Layer 7 of a small transformer language model trained on English Wikipedia (11 layers, counted from 0, width 128). Numbers have three digits each and are written without spaces.
A neuron's activation on a vector x is SiLU(gate . x) times (in . x), where the dot is the dot product.
The model reads these tokens: "ch" "us" ")," " which" " the" " I" "OC" " also" " recogn" "izes" "." " However" "," " the" " I" "OC" " does" " not" " recogn" "ize" " p" "um" "il" "is" " and" " treat" "s" " the"

The vector x that enters this layer's MLP at each token. A number n stands for (n - 500) times 0.0092.
0 "ch": 456414553585388415513449741571604560621240765169449729546420547575566519832374605554446496398485421499414599323417313350300554499638626349672343532493477471471578509567462316498482393314406647505552350541514510524492595436466452722553282467531451436519434527601596400598469453544382460427420503614578459573619708493465315556414547389512745531525486629499573507431421501629558559526409
1 "us": 472367515539336539528394750701659477593372706340418563443559504561670610637424603459494411398473526561618585543662438468277478564555479433401562603564391525376585483450530374559628217344434433606465376435421536627508437498299414618325488519303587388474423504666536406473310406575518574594352580514620688591542405541433307788468692646595580492588495541446726479417382493513478343506289
2 "),": 448445591655423491514443658553620527548310648266378675465513417541531631759349537493468422472526408471517833382489454337221579583622791414424282524437497537511545428617555275463467349422515549472558432469395636458555601426368431761501464512594415470502283283618646459566394662431412455506501702574424458551438560526362374492512642476613578573658307584617523534443464550519545444486416
3 " which": 442430582687454323395452690480661593413355565347405779624552523463518525722465492509616395491371507461492779427364309394313522506591816505511321564524563513548518418627597340550487296383386733506501366518423423416625559414410610717460520511739494316489401340545658389625473515524473594508495576416520578475478656540386333465429583385554659466615443522574482515326349593529451466412485
4 " the": 468472509565415466540451669537566654605474735331478773673479554545594487634500510507612383480500470496582684502431348255255511543670931546565350507533638464467549488617469360485488284363410627568574326548555458291477548408331521680445502539621562306452466182562567404557419434549539576447400524498501418535483618478436508441450569383512679474412459542541483546363227491543436472590518
5 " I": 654412424491412570534491547387434463539342626505541681453489637538641542614601397575346408667536433329438707492368455417162469439702447544597467682614361612501623641648495573489593398286331572549450622516608514414567502333512493704420465507623514398499479513513460555677481540485563508465416617521535456546465531381388248605376490473631541446365634754653451530428322460525265167427525
6 "OC": 700428287615211532285560566486664334453604539452694472431512349505731583422664483503460459605423565349557658395398366474340401438456649465585528452507510599518694548617485460664624513431396582478677590445705512556535416490616557513500496586477410337449468443509577559705443632442529588556231562526679556506526565385337237453357493520605611495437583409655482405342290483605514467352302
7 " also": 506419528641359444390634617391505548424453608506500801543382430512464500546411399545473278541399562487633617481447341410447524305626642615423439615485486458429525415530643402540532441463311739540688349485501463567650612547375614648445555425604313260533388425489493474663503622466639537539337589420723729502614550317504423469536695502577420552475355522612499557279141648489527427450439
8 " recogn": 454512654548252438339591552546587644559287654257442660560335487453636487493364559497466512372507527449513612576283417546369627490619563786643435506687543528357592517600586423356534577331491619524645389423438373430566478541478461531414428617604481418595372526372557439579651585541679443532391548300675402516559367465502478438318804315494405527453582693513560363257491575646460543418425
9 "izes": 499445433502347335544586420615424449546491563463469883560621409608582498510463570579574452320434442443530616623456443536406407457583778536612502563522633558462392470422626433369498271299468396450616471361460368355376297606304431550474406403671367348630455358421620571437706590414668557536527596424537623487556559566359364476604753575562521593579645695553630548370245550474522455481350
10 ".": 548354539589333500581355654549595647618316549264452698525643354575540560724449574608574327328368405413510687418490375427381530481596690416553214539529625475492516664585557361446316325392528608383471327405464419388419611459530487622522290456610521370627451364585769406546529579572340467535446555511396390542587616606502478511534533341569681620413419623659494515346447530555556628442599
11 " However": 499482486557285284588600706335635549704416427588466809563663420553331427577695516565629282442388474356622614473337406457444423398485387498475466599616627552341448444422646523443443394399471677440492434468436426550326516477455370713614604452737508516562323383487698381404464332454509495489490542381564514487669467693473538422488482454433630543602719693473610614376410554409535570305518
12 ",": 427515541650419326447620665535601313548498463574485743355608365457538436546624426541600316317396453355629662477445394307417370496499958415464358593541696584399370475485756504465462377455415584438469551436436540508365440617464350564518417446671409488494399284444666370437585564497499586460591438296527460580484500532466438585584433545513594443523679658639620564434343636469487623468678
13 " the": 505502453554434521672494570506527584717620611393539726583467451472701514541638466535662404521502432494556640593496457176353395577525976530556435491585665534451556485547514421438511363374487575530598353564564486323481453579344421578481489456623591350424502070463630362433364438598537551461332446379488448525502577458435553443559501420405641448377587621614535535348330441464381376621542
14 " I": 697376390491391537541488570371385422565391589570604614416443617479738546579674405649356386608525405257463692507431468401220409486597431513572449651624436669495647646629536553535643476319336607505513630508635509475603533395527494621431425455613524360499530522441505445637447561541531511535362559543528454549523508397380273574370392501603528399345664805628421495400399471541275157445534
15 "OC": 694427273637195520325631532487697291460666516529725503411538328508695559377654458528438450627413541350543626396414370433377369462390619419596565448549563644484690572590501496647648566453408594487679571457663529554516372502650552479528524572461476334446505421492599517653400609435532568571244537500655558538533505375355266476341460540583632468440608453636454455368322422563501494345302
16 " does": 547414431567323466497771578493591574481510523419516677428429513601650341551460523665445213506487449388398499488498318537474608310511571572604492639507595513335446518378671361443504532217383729550804461480509437525583423620559485545598440428718464475529466301491534338533545502362650522542467469264718633542649486491600289425503601644715362509565475637484432504376396491384590375343484
17 " not": 476396506565446308426707624338437505535549453453584659692419520656642407633454402774410226543450415342558461568516337551347550250524514659525595685499547398304390483593662499452401543447323551490565439475421467516567424457424507762569372384647562496542459465336481504356556624373538603477464499320685620545650412455568512415548570596560330496444603632676486599441241610475471508344683
18 " recogn": 454618597592271386407580626518578631587401533281452640636337433529700424468345535624501462388536484407469528583279451532387590450479539654660448481636515558352601526572536547385611688320582526548621451428432382427477428556482411520408393534569608470601455583302518471503693509526652432487361504259678374545560282495527533385283821358461387492468650726494527377345591546697520615366447
19 "ize": 454482422502375311539589436524379393552562481442468806552686373628655500503456537681612470329455458427573585658483456521438323464546780394552568604472640550451411458458666454366461318349506370481618538364453377343330327578340406574516404454712417430626500382371595587405730570405629537559531544345550573522553551544380343476526704582534529588594706690566616568394234518513514497417327
20 " p": 520427459545487607517483562558458532673291381447543591586535535760839664397605509631486530573557565267608691530551394361419348714500539407328415555533264377666799523503616433557504535425579620521555384460400478289520370678436441591478486344656419508483561405542472460340447341608277371400473416342620635624392458500540482529396509457495711452514617437425432478375356415572501620514578
21 "um": 433502478485456565507459594489564521552528397474350415637520476538710387480425423649413660533487568490621708570430502514520506616375371612511459799451271500260657687391479448455549586540521502509616449601505505434592279421515711516214415468750353430466379369373383384502386387636374482509494554329675604559463524677468435744246625595463562601533574445542538438519592318510629533460263
22 "il": 641506610691390526354550649594568441621503420456424615689457398622557173447496534738361544410496545437549481434688556450461596450547469518546568341575446483320575551585668498413492411461636398541629186556396629652534257588332560561409472505682514441448387426412401668326331587363439473493331541380535671417495404503573600696245593654523453494505582527537553345366458433601660583485437
23 "is": 590509494526377575547501643726505382575603445478541597561479365631659556558481695746508535394498434461516433586620457336391495592528421453440558588521520578434529590517654340325563365478546410421383374397421527624485110561343307579340438366689432404503371432665470470435477454384480566707430588296591701561583402539319317737376735631469509645445574643505498486442507585552394487523350
24 " and": 500405663583544560481616503557645365432543442536584786664651530399563478615351450497388402456508408437439514564400468342470389497464808507398337501498505648422343279559663456391494363335514618568654452443380646303506288418343525539487642502723438588508437295594302448433381507422508452687520475279748608598523551518501347514514623577420505607493707656580523536460293589535492442495618
25 " treat": 519505567536415624464684521584568645477515566225424530537445482448695596470553610625435350455451635416469551568372347399344595279475590565557427515562611622388581473462661410265537387335437605728787628427456493510467277682397429468500485630709339483603379395510505509558556296460605345507382509187585505591570487368556347453485681565452502473471777525534583447351378522610505524492508
26 "s": 472473418540494411606576507717422454544496548413472683569600348581627384453508537567620433319363342472390570650497385468514504442544708541700487585655657566446416429393608369333471358227537372617555456372512405407462295602231344534428400428746414296473533467451434567523630539411521627622480542375611653610495498525489354563557764599525509607618729566549527521482287569436654418500291
27 " the": 506514476523497463704490560460525476734601578301560761601483480545637552545659503609512425449562438460494560619592365223332532544564868489489489473583603517441561534613467386370520334348565450527635376531600486360533366471289432602550460376665561352470547067408440466584362375556455548448345490376578562633502591515408492485568587506518576472339673533620519489421293416533411342670522

Each question shows the input weights of one neuron of the MLP. A number n stands for (n - 500) times 0.0016.

n49 gate: 578467500535546238434274459598451511626702536438664396288279569761580439623496260695452434503334396479518460477515530522500447609552420732535373612305462507359398524527193556592650642575300418507612528607266685423377529525493514440552417570658500582486570361593497489444657582583332314581389397558511364584531625521490493619507278230556404636417278453551403393668463315548489517635533
n49 in: 690486392299777514452288522691571220467716523298526507528591541421433479511477441695478485511500583426516414435527500473442598380570564659676636687623337448395412627360416497553493735358371729485421671393227654466512689508560669198522461561672563641547675362548732542466576599548339406617563529597452479727268467477656371469493566233474596485503518537482493519355334460372280489868508
It fires most on token 14 " I"

n86 gate: 363415420473571584412537536656255373329482391620591712483601479555451647477494345341563598486497617389382409596465401491542478665394500673703614638679642485405419402409687590472476494513334500594574321351509551466468503212511390460482475582442464594512466630527503274472356476560365512531570620646507335436539418590482540440433512251429458456449329587410515397475451568482459515519653
n86 in: 584599482439540410443543518576506522366644441460488424563640552683482562503343439532506546580530456491468647607354393312497595633320523645350582646425470409514595476547416435587360571440563419488258551485463593442424608415494644386424491357469600649423500320633595420485435342407745611687303646649628592470518582584316361509688539633460500318648720405545539456572548429488503442475481
It fires most on token 24 " and"

n137 gate: 406568263662434594448484406663472397428340531580518728620308549442555384382201637561597525520616467639388358443526439585566494551543550543386599629342716466648431309544447571487506420468445497424417350512642554346649362404595380404472506247485540528500439554430475341463582380473500497460430569580398412442570356591566519522610542363450582702478399413407390600535565601587357427603545
n137 in: 422506551606409726548721519445387494610432660413657596593462599419609441365487432555522548491522593722353373666530411447416399584611567583523527301541446494539274635302415578575529428305503454461442672316664402355546494606500513406395420309349564251588545583640544510555467484484732400477545396564628600548358379653459484444567528376549731556563392500380343434497585336638411512363379
It fires most on token 9 "izes"

n221 gate: 442609577525529454458491325528224581411574457534676500656442565476480500481382623522536463433712489450547459513444465366470523376623451441637603463594371638481358312513369492552276555693385480582497678315429430529529476571505432563458491549531542314467653532275492339566352506612549440586443536571442430565606472783525644462568386441500598558465445523433412500503642464578550554549485
n221 in: 227696450553343388480568573359291524441778302547587536616349673465584432692537504455361487645487458612598419611559637597621449524365474513449469513457706420472533618448586443476580604579543703390382593369376573332490384469613567554460549513675633682565701388520423514493404549401473378730500477469428401587378573275588415587383457593619632552506468372477557647215575455296683558350444
It fires most on token 0 "ch"

n124 gate: 399535611599500443306681469602409434422451523460341380415594452533653379413535518398363571556782475357506536479394643442467626488449514596471553503500503472441475432453561543656228340567753549453520438495437640346526434432551600480503591467577494546445528390553684664600659647584594385486712494509460489370497449558458581547469575317575536550545426465366477477558364563572573511494506
n124 in: 494398464518485582621738415598568356529586385591432649597483515562414670472377623472518456483441220556414600497457469491405755503603424515458534438339427553497471426363570452449524483289476588643563211440271439458423594442653571491482515548542377649604568673462657551566406430544449539419423488652637492559649559726491425506515413568482596497476663452410456424667440451584454460497370
Its two highest activations, in order, are on tokens 2 "),", 24 " and"

n36 gate: 392694703662380447562358262403525576323665430584506584384506339582512532619304593648377668538639500478519467362542479465494468575292613429588519428586485577594466203665481369522438591522664423554522447452359454588442620364509544497581396410534534455561491615691634595692344518482393352509503717526473547578515627510530611448525616574491445333376533478494339443462507521521465613696383
n36 in: 636733583459387664509293427436497329650558422696468774568431532607471674473481355539610433446519500651490540547719603549584684351356500516721460586614472475782422420598441377435268472516516523627673421470567503394299330553518570439601384418580475474537455414487500274361484562374506477506595566596459294462403389484351626589421422573448378595480479543481519441536453438513674537497360
Its two highest activations, in order, are on tokens 22 "il", 10 "."

n88 gate: 344563550556646577488304645291572310482455465378528527468476531572279581434506414195328556444506485552377455431325631397354399487541559713585545456577605401647463309514500400475488515439478350375497429527559534334429614542506594639574396473387688379549456431435414393396516472352626569440497338357420343540377615608616307281407488333273509519467530464356578573385497497549558482471451
n88 in: 638521472456548629503213609412497414512455548550522418658663328583403375575414467303321393450628521683438442381409632345387459686488539491519549648693559565438681377445407548446466503432379323616525469542500460481565506334423500627628395458497528513521579355460437277414522497528611345506497300389341533409506559433402411289757321266408444426467461366438356513497450467549536557615621
It fires most on token 4 " the"

n60 gate: 497483476570622461363500387321594651661415593667667347620543722290462554494449556564439403456401551668424347462454520612411461298420531448453375338360468491539443312574545392668433472488424503593494453643494454544536440488596521536459622528577526494411374465396374607340368532384420734497576506469664433532460483595566601382401310421512373512529571474517529602527338676362558517661497
n60 in: 579366718423522518534450598500596516357500585488485476639618565438441374613355516579537401547371354583494449437545538474503462251500423448335358211540555639459485422609513608570317425580500475675547608527453442709385279535419397321441651542565552513470475468432509519597285594451609268334617418555670553354668423648424623414441436481538543532365596522524620247487444368494468382418643
Its two highest activations, in order, are on tokens 24 " and", 17 " not"

n65 gate: 481421510623490397585503509576401510242509604684554491595410598343465523412436517416444592599573607534500549488292349618364574464494512459545510421465377525518394427622568523685424552497519373490452693415503606408290503609354685622314427530621632640519465565503674455481565404409513487571361475533551545646600756613599677274756581431279506474675347619497513688510446380379454649555331
n65 in: 427484431442517729558421461526680342468506434436471613290465364483396359600625535413417438475396528522652522578602540356627352517644457519480402731554503445647506768210523564361562348460484560697480500584350414706614403470665520510672669512585442437618477554484473457441427414523661336418617589459430469493583445378237596688357551636385548349341650419344584483437569657471443621563650
Its two highest activations, in order, are on tokens 11 " However", 6 "OC"

n106 gate: 417546424659595325485555539409476631524456392455443605210367467510638355543381577526645500520476500690635547481302500630441674585514540593482522560614464395429603548606679670531554594345646648373427680442334408512537565456494524463425547471336554503580560422354423445381478432578479323567515583610484454419334512396462604388398485503311438385409404379686458491537526710615621497574368
n106 in: 523445387478758518395520411664577604374559739204442447425560494497350476543526551494566628361481358437320503311450579546547633510617454576594623423473500647781682490903602434369503379507538470553497695601494494706533479490491374617484440558355599490456478438230459448532425535313571387464558343570541415580513513461394575566471560557296674434591420443531574520487469590563570583379393
Its two highest activations, in order, are on tokens 8 " recogn", 18 " recogn"

n63 gate: 478500466568444573384572460460546531584592635428368539417488641591328426488553474535518537567469530400381574443353421582494618311584526479630455500548634375543425432608399676409512485554716595437506442476602542519468477609416333618405602594568622509347602640421297307186519425406410351637469349426407497506385546437419566532322295653665418525385622314521488679434667586473287526625474
n63 in: 467522339448557337480403617414513517268516634488730522773558382569441567503553395484536286407467307584404633518415343250375244456414681432414701684334471503525584622326429409480500474409376362507500539538493506569711515602491487394533500604398399685471516463624521537653628429513821444550585503359422434385516438336458497507641513415437416544378509468432513383429476592655643465209490
It fires most on token 25 " treat"

n158 gate: 629511333387484470471489546478576468382560507577460374475541473425562496419577667502469396483387412649514528504590589534472410493417483410603484602531504460565404531476523556437489409415449480511482531390600620571397552424540455415544391468408590554489427570542498484531470461669574599569343502532412523595579493491528538521330443471403640372344500591539427570516493397459479489453456
n158 in: 598493373436409539402388555578592488541553559511447416438525381524553517390509714421525330437420348613569471481526585408487275581431415341472595429561498445636415553535498508406548464391461420455435530318622525518431526507526477402557412427495591502460546568468538547421413363566537521519447509519530517466606566584469502407363405482461642526396485596450452573486532487435526531512541
Its three highest activations, in order, are on tokens 15 "OC", 6 "OC", 1 "us"

n74 gate: 568663517434466548715582583464514463587637520611453503389557483497525741495323435550426500602467588429457519559347479469395475624516405528620488614288519720516549450567457418559406705523541577449486619561467358480557451408484489483586396471589508543473569639475536351517506582610478522522483590668443518506459517706419545337494301403534620371547438584486525350682621401519368309469546
n74 in: 583587462515375494462429564634357550403568372427378618467591634614375589522509441481552608585457405376348444519470419293367529515399500552579494576714538564530466491304628586500459508302445578662588616361453557444467557294612389760544442455825639500426573527540431456423575534411526559368611560503522519433511677524506453382422426503473509638366410445566459351261466523471395430553402
Its two highest activations, in order, are on tokens 14 " I", 5 " I"

n150 gate: 460537429752615435616556442578321608202622384470377338458687484309426407577726383648490461488632609510372522533362531430446628645430602449686463555423532494463424542493335575523400368500330659238497761457464424588413591560433607474638446469666478500415390740356562444565619446500565569441510462473538687675628535622424546560348487523513519573420441465433423599337603566376316432609382
n150 in: 516528637487555573649665516353407510203411240655576396601547506577624459716416541473556306533579518377725448512646488569283416318527597658680483624453528437401494602682360469435306611621513507409439367582497506606579488566467516513513500439574427559438274500491372681590347634235567609574522341430397406398456475461345474622554566345381519467421371574484563520435466562578362503607397
Its three highest activations, in order, are on tokens 3 " which", 14 " I", 5 " I"

n15 gate: 319585637535696470531458553357487609307561639435570439464562566490554538606571554503718665389604476609546518512596337386494654292476391494516576465421459406348422449552607392542519445807469571484535424627688516688284497562610261417487451506487437662423383441563520510542426550475376532391645624586370596449450443423438461294389444541365441631534512446348532484533762531466575230278656
n15 in: 477409677428566447575480575543523632442705567494503446488832630318640702519480545478687529654276585658480572536456649382541622333497534429556731471458468506558382500536543532480526256675565661748441364625376388533520518351586382464464446397457526513414412618600637371470417631568477437530617490592489540565574636477672417584269705380431555480448645698452451543537562547266510416434643
On which token does it fire most, and how strongly? 22 "il", at about 0.64

n146 gate: 579560480540564473500636460446514512772508506508600566407520486313486505462457570514432603430634638554557434658503470506584567503530505517474470640550347435489514446629497413719460569521622608418509506631379480626488420542581626613580518358434421547419451672387450433500556441641471598517597609634334478583449543404536648293563651463569506256543547350531224433570451693427515486541751
n146 in: 459470378348456417522478537387556415503524325497556575459433264526600575581459384672574481329571635250510434612552539433494598474421512636396484556738553565447500422424433444433690712474475778487553525425400660619519640468400400478562390545560525529582606616546360497446484518497305554308609381520490464565380637554396437510631586469629669555445626469365600124650527572549490411373438
Its three highest activations, in order, are on tokens 20 " p", 17 " not", 4 " the"

n166 gate: 491677551622503508576526362603471370414409570341469618396600613428225539603468545622517483527407388379595516392589454447525739568607549469592500531505593542441255480663436515593642558614500488614371435579554567314576348535463620491460533407360382485383358381469482569486416625607489555566642500559531522480410531627586477330585461463644514518462519551539466578517515486584617628367753
n166 in: 596407364611560534526631529615491616604633482593397497437489278432623524472572597500503500472488520558555574603583469582615405506497458453630604423306579430218437485445542289662600480394663383295450503638577567491479547686555494699465350413394337536417538655500441545491551373628435604485670468509449631588552287485471545369644333605586543470596458579535620656572522517612527508497512
On which token does it fire most, and how strongly? 12 ",", at about 3.5

n95 gate: 438495489372364511412291619614651444304446438588456473391486370576547497620418621431396430392414428714674487446445418377554508546299341461312569500584508530696467567515361552523503492486417494631452456399575497374474547578589439587494465617441332466454397443492386601269671437626503497511633639384491482406618536706511596440550514517542522526604594505582522469586527516587420548494424
n95 in: 482570433392364500413296462330532692368590521356535351584660494549523500489328689406417407607546351584546618427448531461466470579401475428380555585621488462497314573420551565521483639437419548524371657628400552482594445636538435615387333450409587530469518313364246450544366506503609535571372520506594506500535549470409450440552586474577566338446708619483308318563407531489521533672500
On which token does it fire most, and how strongly? 1 "us", at about 2.1

n101 gate: 582471583459569537394461703595282587416532424442598600403369500609509437599596657463652568422441449699537463505429494503347653367626410479521454402552429630520523542421360633488500465595656448445610473378437389619423533460550569521391531506518400555401515354394459629608330389703611407422494436506395500542626727515468491205805535352485518362442589582535382539466588491468469571585686
n101 in: 602760442452615531468382340581383578706450421554558587624383596571278667522592524218490458518494472446554578476483709487220412366379592638354513574574631478491538468258388509405571475477717434583591401500468364617603506383467322523490379549406305507497490416596473467431474348449451425428516427453413620564624616697686389497439294497418634400549584454617703493553510503434413364549709
On which token does it fire most, and how strongly? 27 " the", at about 5.4